Layer 5 of a small transformer language model trained on English Wikipedia (21 layers, counted from 0, width 96).
A neuron's activation on a vector x is squared ReLU(weights . x), where the dot is the dot product.
The model reads these tokens: "T" "our " "| " "Ale" "j" "and" "ro " "Val" "ver" "de " "(" "ES" "P" ") " "| " "Sp" "ain " "| " "C" "oc" "ent" "ain" "a " "|" "\n" "| " "4 " "February "

The vector x that enters this layer's MLP at each token. A number n stands for n times 0.037.
0 "T": -27 -1 1 10 4 -14 14 -10 -5 22 8 -18 49 -50 -15 9 -15 61 -19 -1 -57 -23 13 27 14 -25 0 10 -26 4 14 -16 14 49 -33 8 35 -14 58 31 74 -3 45 -51 53 -6 17 33 -27 -15 22 -33 -11 -19 1 3 -15 2 -2 0 -7 44 -32 -10 20 -61 -26 8 1 -13 12 -10 -30 -36 16 -28 31 -31 24 27 -1 -7 13 39 -15 41 0 -19 -50 -13 -12 -31 28 -22 5 21
1 "our ": -5 25 -3 25 -11 -47 19 -2 -14 1 5 -4 62 -42 2 -2 39 -4 -37 4 -24 -25 -13 42 -1 -2 19 10 -36 0 -18 -4 13 64 -76 34 -1 -6 9 18 17 -3 48 -35 12 -12 28 11 -17 -59 2 -46 15 -4 36 -14 38 -2 -11 4 -23 6 1 -37 -4 -48 -20 41 0 -9 -20 -31 -23 35 -10 -16 39 -10 -4 23 12 17 -10 60 2 56 -21 -5 -34 -39 12 -13 2 -32 -16 -49
2 "| ": 11 9 -15 7 -8 -8 -26 -5 -14 -25 -20 -21 48 -51 -16 0 39 -1 -50 -32 -31 -10 -11 60 -6 -54 27 21 1 -18 10 21 40 80 -40 12 17 -11 9 -9 21 -19 12 -16 -2 -8 10 -25 -32 -59 9 -17 29 -4 35 9 27 7 -32 -7 -39 15 1 -36 3 -38 -10 25 -21 21 -9 -44 -19 -4 -7 11 57 -39 54 -38 -6 -32 2 42 -8 56 8 -15 -23 -12 16 18 13 -13 6 -29
3 "Ale": -4 0 16 8 -3 4 2 38 -20 -52 -2 -12 42 -4 -16 3 5 14 -12 7 -57 -18 -16 13 -35 -59 -29 -9 35 -35 -21 39 21 56 -3 50 34 -28 19 -20 69 -28 15 -27 23 35 -27 -33 16 -29 -4 6 -41 -21 45 -7 14 15 -15 9 -6 56 32 9 -14 -31 -18 1 20 -23 -20 -33 18 -9 -23 -36 20 -37 15 -8 39 -25 44 23 0 54 0 36 -26 -22 4 -21 12 -16 -5 -19
4 "j": -27 19 29 -12 21 29 13 19 18 -49 -32 -33 57 -30 -20 23 22 5 -39 -3 -39 -38 -1 16 -5 -33 3 -26 -9 -15 -3 -12 40 69 -39 39 21 8 46 4 31 -17 17 -41 8 2 -13 10 -26 -53 -45 -22 -26 -15 -14 -15 -15 -7 19 2 -31 28 14 7 -1 -38 -27 28 -14 -12 -7 -15 16 -11 25 -46 43 8 43 -59 15 -14 0 -8 -16 31 -18 6 -31 -47 -5 -24 30 -24 44 -11
5 "and": -37 16 -1 -2 7 -18 -9 0 6 -40 -26 -6 63 -12 10 10 -17 22 -44 27 -32 -27 -34 2 5 -31 -9 -6 1 -37 -42 5 18 53 -36 22 19 -12 21 16 27 -7 44 -11 30 0 3 34 -18 -36 -48 -3 -28 -10 4 -31 -11 7 32 6 -8 40 -9 -18 -42 -42 -24 40 -24 10 3 -26 -1 -8 -2 -44 28 5 35 -68 13 17 21 59 -39 17 -30 10 -42 -8 23 -52 40 5 19 -29
6 "ro ": -32 19 -10 5 -33 10 17 12 9 -7 -24 -12 69 -44 -19 5 27 17 -31 -10 -46 -20 14 51 7 8 13 3 -36 -36 -19 14 7 76 -53 41 14 19 12 3 -2 2 36 -27 -18 -5 6 3 -20 -57 -18 -24 -19 -25 33 6 33 -13 -12 27 -28 -6 18 -18 -1 -48 -22 38 -6 2 -4 -51 -26 -17 -42 -8 41 12 -24 -28 -3 27 -2 64 -5 36 8 14 16 -34 -18 -19 30 -34 11 -32
7 "Val": -11 28 -22 -20 -26 2 17 29 -6 -30 1 7 39 -28 -20 -26 9 50 -15 -3 -72 -2 1 30 -40 -4 -38 -14 -31 -44 -26 19 9 60 -44 59 -8 -44 27 -11 32 -4 50 -49 6 7 -4 27 -37 -37 2 -13 3 11 27 -2 15 -32 -10 32 2 19 4 8 -24 -73 -18 32 3 5 23 -32 -20 -33 7 -9 35 -23 6 -12 14 -18 -13 22 6 25 20 4 -4 -65 -12 -4 11 -36 1 -19
8 "ver": 2 46 1 -29 25 -16 7 9 15 10 -3 3 57 -37 -30 -19 27 60 -10 10 -28 -36 -7 10 -6 -23 -41 13 -6 2 -41 2 2 59 -36 52 8 17 25 -9 19 6 66 -41 21 35 -3 19 -27 -11 -38 -20 -17 -14 20 -16 -9 -40 12 25 -18 -17 -18 -23 -15 -54 13 35 14 17 -16 -46 27 -16 -22 -14 65 -23 1 -47 26 2 -6 35 1 31 -8 -22 -17 -35 -2 -20 9 -37 25 -27
9 "de ": -32 33 2 -19 -3 -10 -16 16 10 -19 -29 -13 51 -53 -17 2 4 12 -27 9 -39 -29 -29 29 14 -15 -15 -9 -29 -9 -21 -3 11 86 -58 42 11 9 42 -13 40 -26 22 -28 8 -9 21 34 -17 -56 -28 -31 -19 -27 10 -20 31 -10 -37 -23 -27 4 -34 -10 -5 -27 10 31 13 -6 -20 -45 -8 19 -24 -14 35 -3 -15 -14 27 38 15 67 -12 46 4 2 -29 -20 0 -3 31 -28 8 -37
10 "(": -12 -24 0 35 -36 -11 -29 -5 -8 8 -8 -19 26 -52 -7 11 19 15 -48 -10 -56 -39 -6 13 12 -46 -8 -6 10 -40 11 29 22 78 -27 53 -12 -17 20 5 15 -11 34 -37 -3 3 15 19 -26 -81 -10 -4 7 19 -4 -18 50 -8 -27 -8 -43 20 6 -17 10 -49 7 33 -12 22 6 -57 -6 -20 -24 3 18 -20 36 -26 2 -8 -12 56 2 40 -11 2 -22 -49 5 -3 28 -12 21 -4
11 "ES": 7 10 -6 35 -38 6 5 10 6 -15 -3 14 23 -23 2 33 50 51 -32 -32 -38 -1 11 16 -13 -55 -15 -14 8 -12 -1 57 4 47 -11 24 61 -32 35 -4 63 26 12 -20 15 14 37 -2 -33 -18 6 -3 -18 -10 28 47 -3 -24 -43 44 -36 33 -6 -15 6 -41 -18 52 -16 -16 22 -13 -31 -8 -12 -9 22 -20 8 -6 -18 17 -14 22 1 51 28 5 2 -53 -23 -22 32 -45 -31 -11
12 "P": -35 36 -1 -21 -26 -2 17 2 10 2 -23 -29 29 -45 -38 5 18 48 -32 -3 -59 -19 -2 1 34 -38 -8 10 -29 7 3 -2 23 55 -33 23 28 -15 45 -2 56 6 23 -32 40 -4 -6 18 -76 -18 6 -10 -44 8 6 9 -25 -1 -22 8 -33 -4 -17 -15 6 -66 -18 33 -9 -5 9 -38 0 5 -31 -7 51 -25 31 8 23 -4 2 42 18 51 13 -3 -38 -41 8 -20 30 -24 1 -14
13 ") ": -40 0 -1 -12 5 -8 -11 6 17 5 -9 -12 53 -30 -12 8 8 0 -51 26 -50 -33 24 34 31 -15 26 10 -17 -9 4 13 32 73 -49 16 -16 -3 40 -8 24 -11 11 -19 4 -16 14 30 -41 -41 0 -59 5 2 27 13 18 11 -29 9 -23 16 -29 -51 12 -65 6 34 -33 -4 -4 -53 -11 -6 -20 -11 51 -5 16 -1 1 0 -25 33 -3 48 -27 -4 -32 -50 1 -31 26 -15 -36 -32
14 "| ": 3 2 -34 4 -3 -1 -34 12 -9 -19 0 -17 46 -45 -15 6 21 18 -48 -21 -36 -11 -6 74 5 -48 25 23 8 -25 -10 30 51 80 -32 11 13 -20 12 -26 14 -16 10 -19 -13 -12 26 -22 -36 -56 13 -30 14 -7 34 14 33 10 -22 -5 -32 22 -5 -45 9 -44 -12 25 -12 21 -11 -56 -9 -8 -12 5 46 -32 61 -33 4 -19 -6 30 -17 47 -2 -10 -20 -24 5 2 14 -5 3 -22
15 "Sp": -25 16 -11 -30 -33 60 11 -2 16 -16 -18 -21 61 -43 -35 20 27 26 -12 -2 -44 -23 -2 14 7 -2 -8 3 -36 -25 -6 47 41 63 -15 49 1 -20 2 -6 13 9 14 -18 31 16 -9 11 -40 -21 19 -8 2 22 21 -25 -5 -23 2 28 -15 24 13 -13 0 -64 -30 46 3 -3 15 -52 27 -35 11 -10 51 -18 14 -5 -13 -15 -20 8 45 56 0 25 -13 -51 -10 -45 13 -42 17 2
16 "ain ": 0 31 -8 17 9 -30 -19 16 -2 -12 -13 -5 55 -10 -11 -1 22 25 -50 18 -40 -8 -15 24 6 6 0 3 -21 -32 -7 26 24 92 -22 48 2 8 15 -11 6 -16 35 -28 -2 -4 22 42 -17 -58 -11 -8 -35 -31 11 -23 19 -34 2 29 -17 -21 -16 -23 -7 -50 -16 36 -7 14 -19 -47 2 27 -28 -21 55 14 -6 -11 9 51 -3 62 5 30 7 5 -9 -41 -9 -26 44 -14 -4 -55
17 "| ": 14 7 -16 3 -9 5 -33 9 -5 -25 -9 -8 44 -44 -22 2 28 17 -59 -26 -39 -14 -10 64 9 -44 13 22 16 -21 -5 40 40 79 -37 21 6 -2 8 -25 11 -22 17 -25 -17 -13 20 -22 -33 -46 17 -11 13 -12 29 5 21 8 -28 -4 -30 13 -1 -34 8 -39 -6 42 -15 26 -4 -55 -10 -14 0 5 56 -26 59 -36 7 -27 -7 45 -18 53 16 -15 -26 -22 14 7 21 -6 15 -26
18 "C": -2 17 -11 3 -34 35 13 7 -21 -1 -7 -20 31 -57 1 -4 22 55 -30 -21 -66 -36 0 25 7 -25 2 -4 -9 7 -6 50 35 69 -22 8 20 -51 50 -17 59 29 21 -32 7 1 16 -2 -48 -20 32 -10 -18 29 9 5 6 24 -17 22 -28 23 5 -7 -4 -24 -6 51 7 -6 6 -48 -27 -8 -17 -39 28 -34 42 4 9 -29 -8 29 2 53 14 -6 -26 -46 5 -16 0 -33 -9 8
19 "oc": -33 2 -4 10 -28 9 4 15 -39 -15 -15 17 38 -26 -20 17 51 36 -7 12 -55 -33 -2 16 15 -25 4 9 -4 34 -24 14 32 38 -51 22 1 -12 46 -27 34 4 30 -50 36 -5 -13 33 -67 -23 5 -10 -27 26 -4 9 -1 -11 -14 42 7 -6 2 -10 -30 -23 -51 27 18 6 -18 -29 -13 -5 -30 -3 24 -11 39 5 -13 -14 32 28 15 58 -1 -12 -16 -83 -11 -44 18 -22 22 -25
20 "ent": -13 31 8 -10 7 -49 -23 17 -3 -47 3 10 42 -39 5 1 23 55 -12 11 -26 -53 -36 -9 21 -8 -13 0 -21 -1 -22 22 -9 29 -26 1 34 -6 39 -20 29 -12 57 -23 11 21 11 82 -50 -9 -10 -16 -1 10 1 14 18 -10 1 12 12 -10 -34 -16 1 -52 -7 59 -24 34 -19 -26 -28 -3 -19 -33 21 -13 6 -18 22 -31 12 58 5 18 -12 -18 -45 -42 31 -32 34 -14 7 -40
21 "ain": -11 20 10 10 -7 -41 -11 5 11 -46 7 6 70 -40 0 -8 24 35 -22 -9 -50 -27 -23 -17 17 -47 -9 -12 -30 8 -34 -8 -6 83 -23 21 36 18 19 4 23 4 83 -18 -4 13 15 31 -40 -29 -12 0 -24 -28 11 -12 18 -35 0 22 -8 4 16 -48 -11 -60 -34 24 -16 55 -21 -17 1 -1 -1 1 33 13 -1 -31 -4 27 20 43 -18 38 -6 -7 -21 -2 -21 -28 19 -23 -2 -19
22 "a ": -27 27 4 8 -4 4 4 7 7 4 -22 19 67 -42 -31 -5 43 -6 -44 -2 -48 -27 -5 24 -7 -12 3 8 -17 -8 -14 12 22 57 -45 50 34 19 11 -1 30 -26 42 -23 9 1 19 15 -25 -46 0 -37 -20 -42 11 13 33 8 -31 1 -36 0 -21 -9 -17 -31 -2 50 -14 18 -20 -42 -29 -4 -18 -6 55 17 -28 -42 14 37 28 57 -26 34 -2 -14 -29 -38 -14 -30 40 -20 6 -21
23 "|": -3 5 -25 19 -24 -22 -17 -5 -9 -21 -7 -13 22 -16 -6 7 10 6 -52 46 -64 -14 7 35 4 -47 3 1 -9 -38 1 35 17 80 -26 11 18 -18 4 -35 30 -29 37 -34 31 14 16 27 -32 -29 11 -8 3 -12 25 -17 14 -13 0 16 -28 30 16 -33 -17 -56 4 71 -13 15 16 -70 -10 -25 -8 2 50 -34 3 -11 -18 -4 -10 32 -38 42 9 -10 -33 -37 -2 -13 22 -25 -14 -26
24 "\n": -1 -31 -3 19 -15 5 -3 -15 -10 18 -16 -13 43 -19 -23 -16 24 25 -35 41 -48 -21 -20 35 -46 -21 -5 10 2 -23 15 25 34 69 -38 8 -3 8 18 -8 -4 -23 20 -26 1 -13 11 7 -32 -12 -9 -31 -23 13 39 -1 27 -4 13 -8 -22 32 4 -59 -10 -31 9 54 -6 12 -34 -85 -24 -3 24 4 37 -43 33 -21 -30 -38 -20 45 -4 36 -17 8 -18 -10 4 -39 18 -27 -46 -37
25 "| ": 19 13 -24 41 3 -14 -12 15 6 -18 -15 -6 29 -30 -18 6 39 16 -42 2 -37 -10 -19 78 -8 -44 24 17 -23 -22 15 30 54 79 -43 -8 10 26 -14 10 24 -28 40 -4 -5 -14 6 -1 -14 -10 -16 -23 24 13 45 -7 11 -8 -3 -11 -45 17 12 -26 -4 -47 2 32 -13 20 -23 -74 -20 19 -11 -12 53 -17 67 -10 4 -14 -9 55 6 12 1 -13 -8 0 8 6 29 -39 -5 -12
26 "4 ": -5 7 -4 50 12 18 -19 1 -14 -11 -1 9 46 -25 -3 8 26 25 -50 49 -63 -32 10 50 -27 -17 -7 -10 -1 -9 35 42 49 61 -60 4 7 12 -15 -10 45 -16 51 -16 16 -7 28 6 3 -55 5 -36 -7 7 30 32 17 4 1 13 -16 40 26 4 2 -57 13 48 7 -20 -3 -49 -5 3 -3 -32 13 -23 14 -15 -10 -3 -6 29 -23 43 -27 -15 -35 -5 27 -17 8 -34 -17 -25
27 "February ": 4 -7 -4 31 -45 38 8 6 -2 7 35 -11 21 -11 -2 16 22 24 -30 0 -48 -5 -7 31 -22 -1 -13 2 -24 -13 1 57 27 95 -73 23 8 -4 -7 21 29 -27 60 -7 20 19 49 24 19 -2 -19 -32 -40 1 4 -29 45 -27 -24 -4 -29 21 0 -36 1 3 -26 35 7 8 -30 -26 -11 13 -24 -15 40 4 9 9 -21 -4 1 44 2 47 24 35 -11 31 50 -20 24 -22 5 -18

Each question shows the input weights of one neuron of the MLP. A number n stands for n times 0.0035.

n102: 17 -18 4 -36 66 -6 -7 -4 -43 19 12 -21 8 -4 1 20 23 -10 -12 3 0 -8 -15 -9 6 -1 -34 -3 -3 9 -24 -11 1 -8 12 -28 18 -9 -28 -22 17 4 19 -6 -5 -11 -28 36 -17 15 -14 7 16 25 39 18 -19 -43 -15 12 -20 -5 -15 5 -4 36 10 -9 18 1 -35 -31 3 -12 29 -21 -2 47 -9 6 28 30 21 14 26 -38 5 -36 -18 36 1 19 -8 -10 6 16
Its two highest activations, in order, are on tokens 8 "ver", 20 "ent"

n65: -10 36 -23 14 -18 3 0 3 3 10 -1 -3 2 15 6 -12 37 32 0 24 7 23 -18 -3 -25 -4 12 -35 -7 20 45 -4 -13 16 -1 -22 7 36 -30 -11 -21 -48 11 28 13 5 -9 24 -7 61 -12 -10 -20 17 16 21 -3 19 39 -5 8 -33 -13 15 12 -7 22 30 -6 -32 1 6 -7 25 -38 -7 8 29 -15 19 -21 2 5 0 6 -25 -30 6 21 4 11 4 -38 -63 -8 12
Its two highest activations, in order, are on tokens 25 "| ", 26 "4 "

n359: -5 22 -4 -17 26 10 2 -1 0 -23 10 0 32 18 7 -11 7 -55 5 -14 14 48 11 -16 36 -1 11 19 -19 14 43 10 1 -23 -18 -4 12 25 -30 -26 -29 7 23 16 41 25 -8 24 -8 -4 -18 20 -16 -33 25 -16 22 -22 -1 14 -47 -5 57 -13 1 26 7 -22 -27 7 4 9 16 -8 11 26 12 0 14 7 30 7 6 5 13 -28 -6 1 -6 11 15 6 18 -35 -13 9
It fires most on token 21 "ain"

n306: 2 -4 13 12 8 6 13 -7 7 -28 -27 43 -15 -38 24 -18 14 -43 4 -10 10 27 39 25 18 13 -14 12 21 7 12 -31 -13 -27 6 -11 -4 30 5 -9 -21 1 -5 -9 -3 1 28 -2 -34 -10 24 30 -1 -3 6 -8 5 45 10 7 -21 -11 -25 -6 -30 25 -4 24 34 -17 22 -6 15 -36 31 -12 -14 28 -9 1 -1 -9 -3 47 19 9 10 23 12 -34 -10 -3 -8 -1 -6 17
Its two highest activations, in order, are on tokens 22 "a ", 19 "oc"

n129: -54 -6 20 -18 -18 3 20 -10 -23 -15 0 22 12 -13 1 -22 -30 -32 -4 27 -20 25 33 -49 -25 -10 36 -14 -30 -5 -6 -10 18 -15 8 33 -4 -16 3 8 10 -13 -33 -45 -18 -7 -14 -17 -2 -69 -2 13 1 -29 -14 24 18 16 30 13 -15 -18 -22 18 -13 6 8 2 19 40 -18 3 20 -38 7 24 -16 -33 5 -20 3 -22 -39 -12 -8 2 40 -1 -2 36 -21 40 12 68 -22 -25
Its two highest activations, in order, are on tokens 7 "Val", 10 "("

n17: -10 -1 -17 4 26 -29 11 -38 29 -2 -7 50 0 -28 -12 -14 61 -7 19 8 -5 0 -23 -9 -57 -15 -2 -12 -13 -1 23 2 25 -8 6 -25 21 -27 -24 7 -27 12 -18 28 26 -4 9 27 -6 7 7 18 -4 -51 -25 -16 37 13 38 4 11 8 15 -37 -10 27 -13 -14 -34 -8 -16 17 -21 -13 9 17 -7 10 -25 5 4 2 22 -18 -1 -14 0 -24 -23 -19 38 15 -22 12 -2 4
It fires most on token 22 "a "

n218: 18 -15 -43 9 57 5 4 -18 -29 21 -36 15 -1 3 -21 -44 -21 -10 35 -12 -3 3 -20 -12 -21 21 24 1 -1 -14 -4 26 4 -26 -7 -15 7 -24 -10 4 -30 21 10 -21 10 -33 6 9 -8 16 8 -26 -16 -18 10 29 22 7 15 -21 -17 35 -12 0 -26 -2 -6 28 -28 2 -19 -16 -1 -17 17 1 -6 32 -24 -7 -4 -4 3 -39 3 28 14 49 -13 -29 34 32 -4 19 15 24
It fires most on token 24 "\n"

n5: 48 42 27 1 43 5 26 18 11 -34 -13 -26 -21 45 7 -40 -28 -7 -1 -10 4 1 -3 -18 54 -2 -3 20 -23 -22 7 -27 -36 -39 -5 -22 -27 -4 11 0 -18 -10 27 -51 24 8 1 -4 12 -6 7 -17 -16 -30 -26 40 -30 12 -40 -10 -14 24 -9 -15 4 1 13 10 12 -1 -22 3 1 -1 -35 33 -16 0 -7 -24 -38 -9 24 49 18 23 24 12 25 -10 3 -7 20 10 -14 21
On which three tokens does it fire most, strongest first? 12 "P", 20 "ent", 9 "de "

n206: -34 -15 -21 -11 8 -24 14 -1 -6 20 -10 5 18 8 -9 1 -4 7 -20 15 -10 9 -29 0 14 -32 6 50 -25 27 28 3 12 -30 -1 -24 4 58 -29 -23 3 -34 -37 11 14 7 -32 -14 -22 -26 3 -48 12 -6 -34 -9 1 20 3 20 -8 4 24 13 11 -7 -5 -11 -3 11 3 8 -19 8 20 13 -33 -23 10 -19 -19 19 6 -39 35 -26 -3 -26 1 -23 19 -38 -38 28 -18 5
Its two highest activations, in order, are on tokens 19 "oc", 13 ") "

n370: -13 5 -11 7 -10 -5 -48 31 -19 -14 -3 17 -24 8 16 -47 -30 -27 -25 3 34 -37 -5 -24 -6 -1 -8 -16 -3 4 1 18 -13 -20 31 -10 -28 3 -32 -14 -22 -3 -42 -3 -25 25 -3 34 3 -21 4 -12 -7 17 28 17 18 16 -24 6 4 27 9 5 58 -24 -5 15 14 -9 -36 -10 57 -19 20 26 4 10 -7 -29 -7 -6 40 -24 17 22 -19 19 25 -13 -34 -18 24 -9 14 32
On which token does it fire most, and how strongly? 3 "Ale", at about 0.064

n360: -25 24 17 -9 4 -18 -8 19 -18 28 -10 28 -42 -4 -16 -3 5 16 -1 11 36 -9 2 -29 -19 16 -27 19 -13 -7 -8 32 -6 -6 -27 32 10 -3 -17 0 -14 8 -15 8 -28 5 -11 -6 18 -26 -28 11 -3 -3 5 7 5 2 18 33 28 1 15 18 3 14 5 0 37 -7 6 -21 -2 -32 14 1 2 1 3 -11 -6 14 -33 -20 -5 17 24 3 1 14 5 17 0 -13 2 -14
Its two highest activations, in order, are on tokens 8 "ver", 7 "Val"

n270: -4 22 -37 3 14 6 -5 -36 17 -47 17 -7 -26 8 63 30 -36 -19 -34 -23 1 25 32 -15 -30 3 -7 16 -26 -7 -13 -17 -19 -24 -11 -20 -20 -21 0 -12 -41 17 -25 39 -29 -19 -4 -38 -2 1 -14 16 -12 18 3 -7 -9 -26 -4 -6 5 8 -20 -3 -6 -3 -41 -4 10 7 4 -40 -10 -35 6 16 46 -18 -11 4 -33 -21 3 1 -8 7 3 -19 -10 -17 56 -11 -64 -1 -41 -1
It fires most on token 2 "| "

n378: 23 -3 18 20 8 -15 34 -3 -11 -18 -51 -24 -18 51 3 -5 1 -20 32 -11 8 -16 13 17 -20 -9 -21 -27 5 21 -28 22 -1 9 -11 3 21 22 -46 38 35 -27 17 47 6 -21 37 27 -4 -23 -19 -3 -12 30 10 -26 -10 10 27 25 38 -20 -15 23 14 5 -4 10 -64 2 -25 -37 12 -35 -12 25 8 20 -4 22 -17 36 11 -38 38 -9 -10 12 -5 14 11 37 -1 -8 -15 0
Its two highest activations, in order, are on tokens 27 "February ", 25 "| "

n160: 20 -13 -13 0 1 18 -18 14 -1 -13 -14 -10 -5 -7 -14 -28 -15 26 24 10 22 -18 32 -20 -15 28 10 -1 24 -16 -26 26 29 -7 9 -6 -30 -21 -6 26 23 -44 -16 41 -13 -15 -14 13 49 -15 -16 -23 24 29 -5 3 24 -7 30 15 13 22 18 -43 -5 -11 -46 9 10 -6 21 9 21 1 -9 24 -1 -3 23 5 -25 -1 -10 -33 -7 -44 -10 3 -4 2 34 -11 -12 -20 9 27
Its two highest activations, in order, are on tokens 15 "Sp", 27 "February "

n132: -2 -24 -37 -7 -9 24 3 21 4 -25 -20 11 -72 19 -24 -8 -7 -5 28 -20 -6 12 2 -24 -28 13 -8 8 27 17 25 19 -10 -8 -18 26 -26 17 -1 39 2 22 -10 -5 25 11 -4 23 12 -14 -12 -14 9 -14 -40 -16 -31 15 20 20 36 10 37 12 -11 14 2 5 26 -15 20 -41 -20 -12 12 17 -17 37 10 -2 9 17 -12 30 10 3 10 14 -8 -23 53 -11 3 -16 -12 1
On which three tokens does it fire most, strongest first? 7 "Val", 27 "February ", 19 "oc"

n152: -3 -22 11 5 37 -9 24 -21 -21 -10 -1 -28 -25 7 -3 -22 7 13 27 -5 22 23 -15 -45 4 28 31 13 -2 19 57 -7 -17 -25 -29 7 -1 -27 8 31 15 16 24 -20 -1 -40 -3 10 26 -14 -3 29 20 3 -28 -30 12 -35 -34 16 1 14 -4 -20 -10 13 7 18 15 36 -31 -31 44 -8 15 -14 -44 -26 -19 4 11 1 -1 12 8 37 6 -7 1 -3 -40 25 -12 27 57 15
It fires most on token 10 "("

n250: 13 10 -36 -23 18 17 1 45 3 29 20 22 -52 21 23 16 -1 -5 2 0 21 -10 16 -17 -22 16 18 12 25 10 9 10 -22 -1 2 40 4 -11 -29 -5 -15 -33 -31 -19 23 -10 -11 19 -6 14 -14 -32 -8 22 -8 17 -4 10 10 30 -39 20 -4 -43 -20 15 28 2 -28 -37 -34 -37 -11 -22 18 -22 6 0 7 16 -5 34 -11 12 10 1 15 5 15 3 22 -8 -10 12 10 -13
On which three tokens does it fire most, strongest first? 27 "February ", 24 "\n", 13 ") "

n83: -2 31 11 13 -2 39 -30 6 -18 -33 14 -8 -11 4 21 -6 -4 -1 -3 -28 -13 16 -7 -12 11 -2 14 16 16 -13 -1 -25 -15 -28 -18 -1 -24 1 24 -13 -21 -34 -33 -10 0 -3 14 0 14 3 -34 -13 20 -21 -26 -8 -15 22 -19 14 -3 20 1 -5 -17 8 11 29 -8 -6 17 25 9 -11 -36 26 1 -30 -16 -5 8 22 -7 13 -19 7 15 8 -8 -11 14 -7 -41 -1 4 -3
It fires most on token 9 "de "

n209: -36 29 12 8 -40 -15 13 7 -29 20 16 -41 8 31 -21 0 -30 -35 10 17 33 7 -16 -6 21 -41 21 2 -5 -2 -12 42 4 -13 46 34 -22 -22 4 -1 -37 14 44 -5 8 -17 -5 -14 10 13 -22 13 -27 -39 -1 17 -21 -1 -6 -16 -41 -21 -5 12 -27 -1 -10 -7 -1 -24 46 -14 0 26 -23 -11 8 -11 4 -9 -1 -1 5 36 7 -52 -37 12 -38 22 -20 -10 -46 14 -9 23
On which token does it fire most, and how strongly? 5 "and", at about 0.34

n313: -17 -18 -9 -3 16 13 21 26 34 8 6 -19 -15 -6 14 29 -20 -28 52 15 -13 9 -23 9 -12 -25 23 -24 -9 21 17 -8 -25 -30 -10 1 6 21 18 -18 1 -34 -2 -18 -16 2 -5 54 10 25 -6 -26 -10 -3 4 -11 1 -44 -24 -39 -22 35 4 -13 -3 -10 -24 -20 41 1 -12 23 -8 -21 -23 -26 5 -26 -1 -24 23 34 -27 3 16 -2 -12 2 30 -16 -14 29 14 -13 -3 16
On which three tokens does it fire most, strongest first? 9 "de ", 4 "j", 0 "T"

n88: 24 -14 -5 -7 -6 18 15 -25 -17 4 60 5 13 47 4 -23 27 -34 -12 5 11 10 -30 -5 20 -17 12 1 -20 9 -3 6 -27 12 13 39 6 10 -10 11 13 -43 -26 24 16 16 4 -13 -25 -12 28 -14 6 13 -21 16 3 8 -32 28 13 3 52 -2 6 24 42 -6 -11 16 -8 -20 -11 37 3 28 -11 -9 -13 -31 24 27 -12 -53 -9 6 13 -24 -17 1 0 16 -8 23 19 -43
It fires most on token 2 "| "

n174: 17 26 -5 30 22 16 45 18 -33 -32 -2 -9 -1 -9 17 -31 -25 -18 -13 17 8 -24 21 -29 15 15 -26 23 -4 19 1 -41 31 15 42 -28 12 51 -9 12 -12 -20 32 0 -46 -30 -35 2 -8 5 0 26 1 -4 -56 24 1 9 6 -47 -19 23 36 21 22 28 -32 5 -28 26 -3 2 -2 -16 6 31 13 23 -32 19 -8 0 -11 -5 -33 -12 16 2 11 15 40 19 36 2 36 -25
On which token does it fire most, and how strongly? 4 "j", at about 0.015

n1: 3 23 -9 -13 -19 -24 12 25 -18 52 27 -6 -1 -6 -13 -40 4 17 -7 34 4 30 -14 -28 41 -27 -12 19 -2 8 5 -24 12 -16 -1 0 1 -36 -17 12 -4 22 10 4 35 4 5 -3 15 3 -27 5 30 4 34 21 -40 -19 -43 26 -30 10 10 4 16 1 6 -31 8 13 -7 -31 -23 33 34 27 0 10 -27 5 19 2 6 1 -1 12 -12 9 2 -2 12 38 12 14 24 -7
On which three tokens does it fire most, strongest first? 12 "P", 8 "ver", 1 "our "

n37: -3 -26 -33 -4 -12 14 -24 -27 12 0 -13 3 -52 8 -26 26 4 19 28 -9 -19 14 2 -7 -11 -10 47 -29 10 -18 -15 -5 5 -13 1 -21 13 -2 11 -15 31 8 -15 -12 -13 5 -15 25 26 -28 -7 3 -3 -14 31 -5 27 23 -3 1 2 -23 18 -40 32 8 -32 10 -14 7 -21 16 10 -26 26 9 -7 -32 -20 5 -29 22 34 -44 -15 -3 5 26 -1 -19 23 18 -49 -1 6 -5
It fires most on token 11 "ES"

n342: 24 0 -10 -3 4 -7 3 13 -29 -6 27 19 -7 33 44 5 68 -14 -15 19 6 31 7 -4 -3 -4 21 -12 4 6 36 11 26 -3 28 5 -11 -39 10 -15 -31 -10 4 -13 -3 -1 5 8 35 9 5 7 -26 24 26 4 -3 -51 -2 17 19 34 -1 2 -4 -24 54 4 19 -28 -3 46 -1 42 -32 -32 -15 -7 1 -3 -25 21 -38 18 46 -13 -36 -19 5 -31 -15 10 -56 4 14 10
On which token does it fire most, and how strongly? 26 "4 ", at about 0.17

n178: 9 10 17 -1 23 -12 48 -30 23 -1 13 41 26 -30 -7 -9 -10 -14 37 2 -7 -6 69 -20 34 29 9 24 -47 -17 38 12 -5 36 12 -45 11 -29 -30 14 -3 -23 -27 1 16 40 24 -6 -20 7 -27 -26 -10 -6 17 -31 -1 21 11 19 -18 -3 -22 35 -23 61 -20 19 -17 -1 -5 -39 1 -22 -13 24 -39 10 -17 47 39 22 4 -56 4 1 2 -6 11 -12 34 -12 -18 2 -43 -5
On which token does it fire most, and how strongly? 13 ") ", at about 0.0023

n279: 20 8 52 26 -6 -29 11 48 -15 17 -13 40 -2 -9 12 -11 18 16 31 -7 35 18 18 -14 32 25 46 6 3 -32 -3 3 -24 -7 7 3 10 14 9 1 9 -47 -40 -31 -28 -24 28 -8 -2 -2 35 35 9 0 15 15 -5 -5 17 22 7 -14 58 5 -45 -38 4 -25 -14 25 9 3 21 18 -1 20 3 -6 27 -25 -6 -11 12 -10 -19 -17 -10 12 -39 -31 -6 24 -41 -4 -9 -15
It fires most on token 17 "| "

n369: 37 1 -6 8 -6 52 21 25 8 -2 -29 -39 44 -22 -56 -16 -19 -7 1 32 26 26 -37 -41 13 -12 32 8 -14 -9 -18 -16 1 -18 -3 19 -14 4 -38 -13 -3 -6 10 -16 14 13 -3 26 40 -8 -48 37 -13 26 -12 20 -29 -33 8 -9 -11 -22 6 -27 -29 1 23 -14 6 -20 9 9 0 30 27 10 -18 14 4 8 -21 36 14 31 17 -45 -6 8 -3 -27 26 -10 5 -23 1 10
On which three tokens does it fire most, strongest first? 5 "and", 16 "ain ", 8 "ver"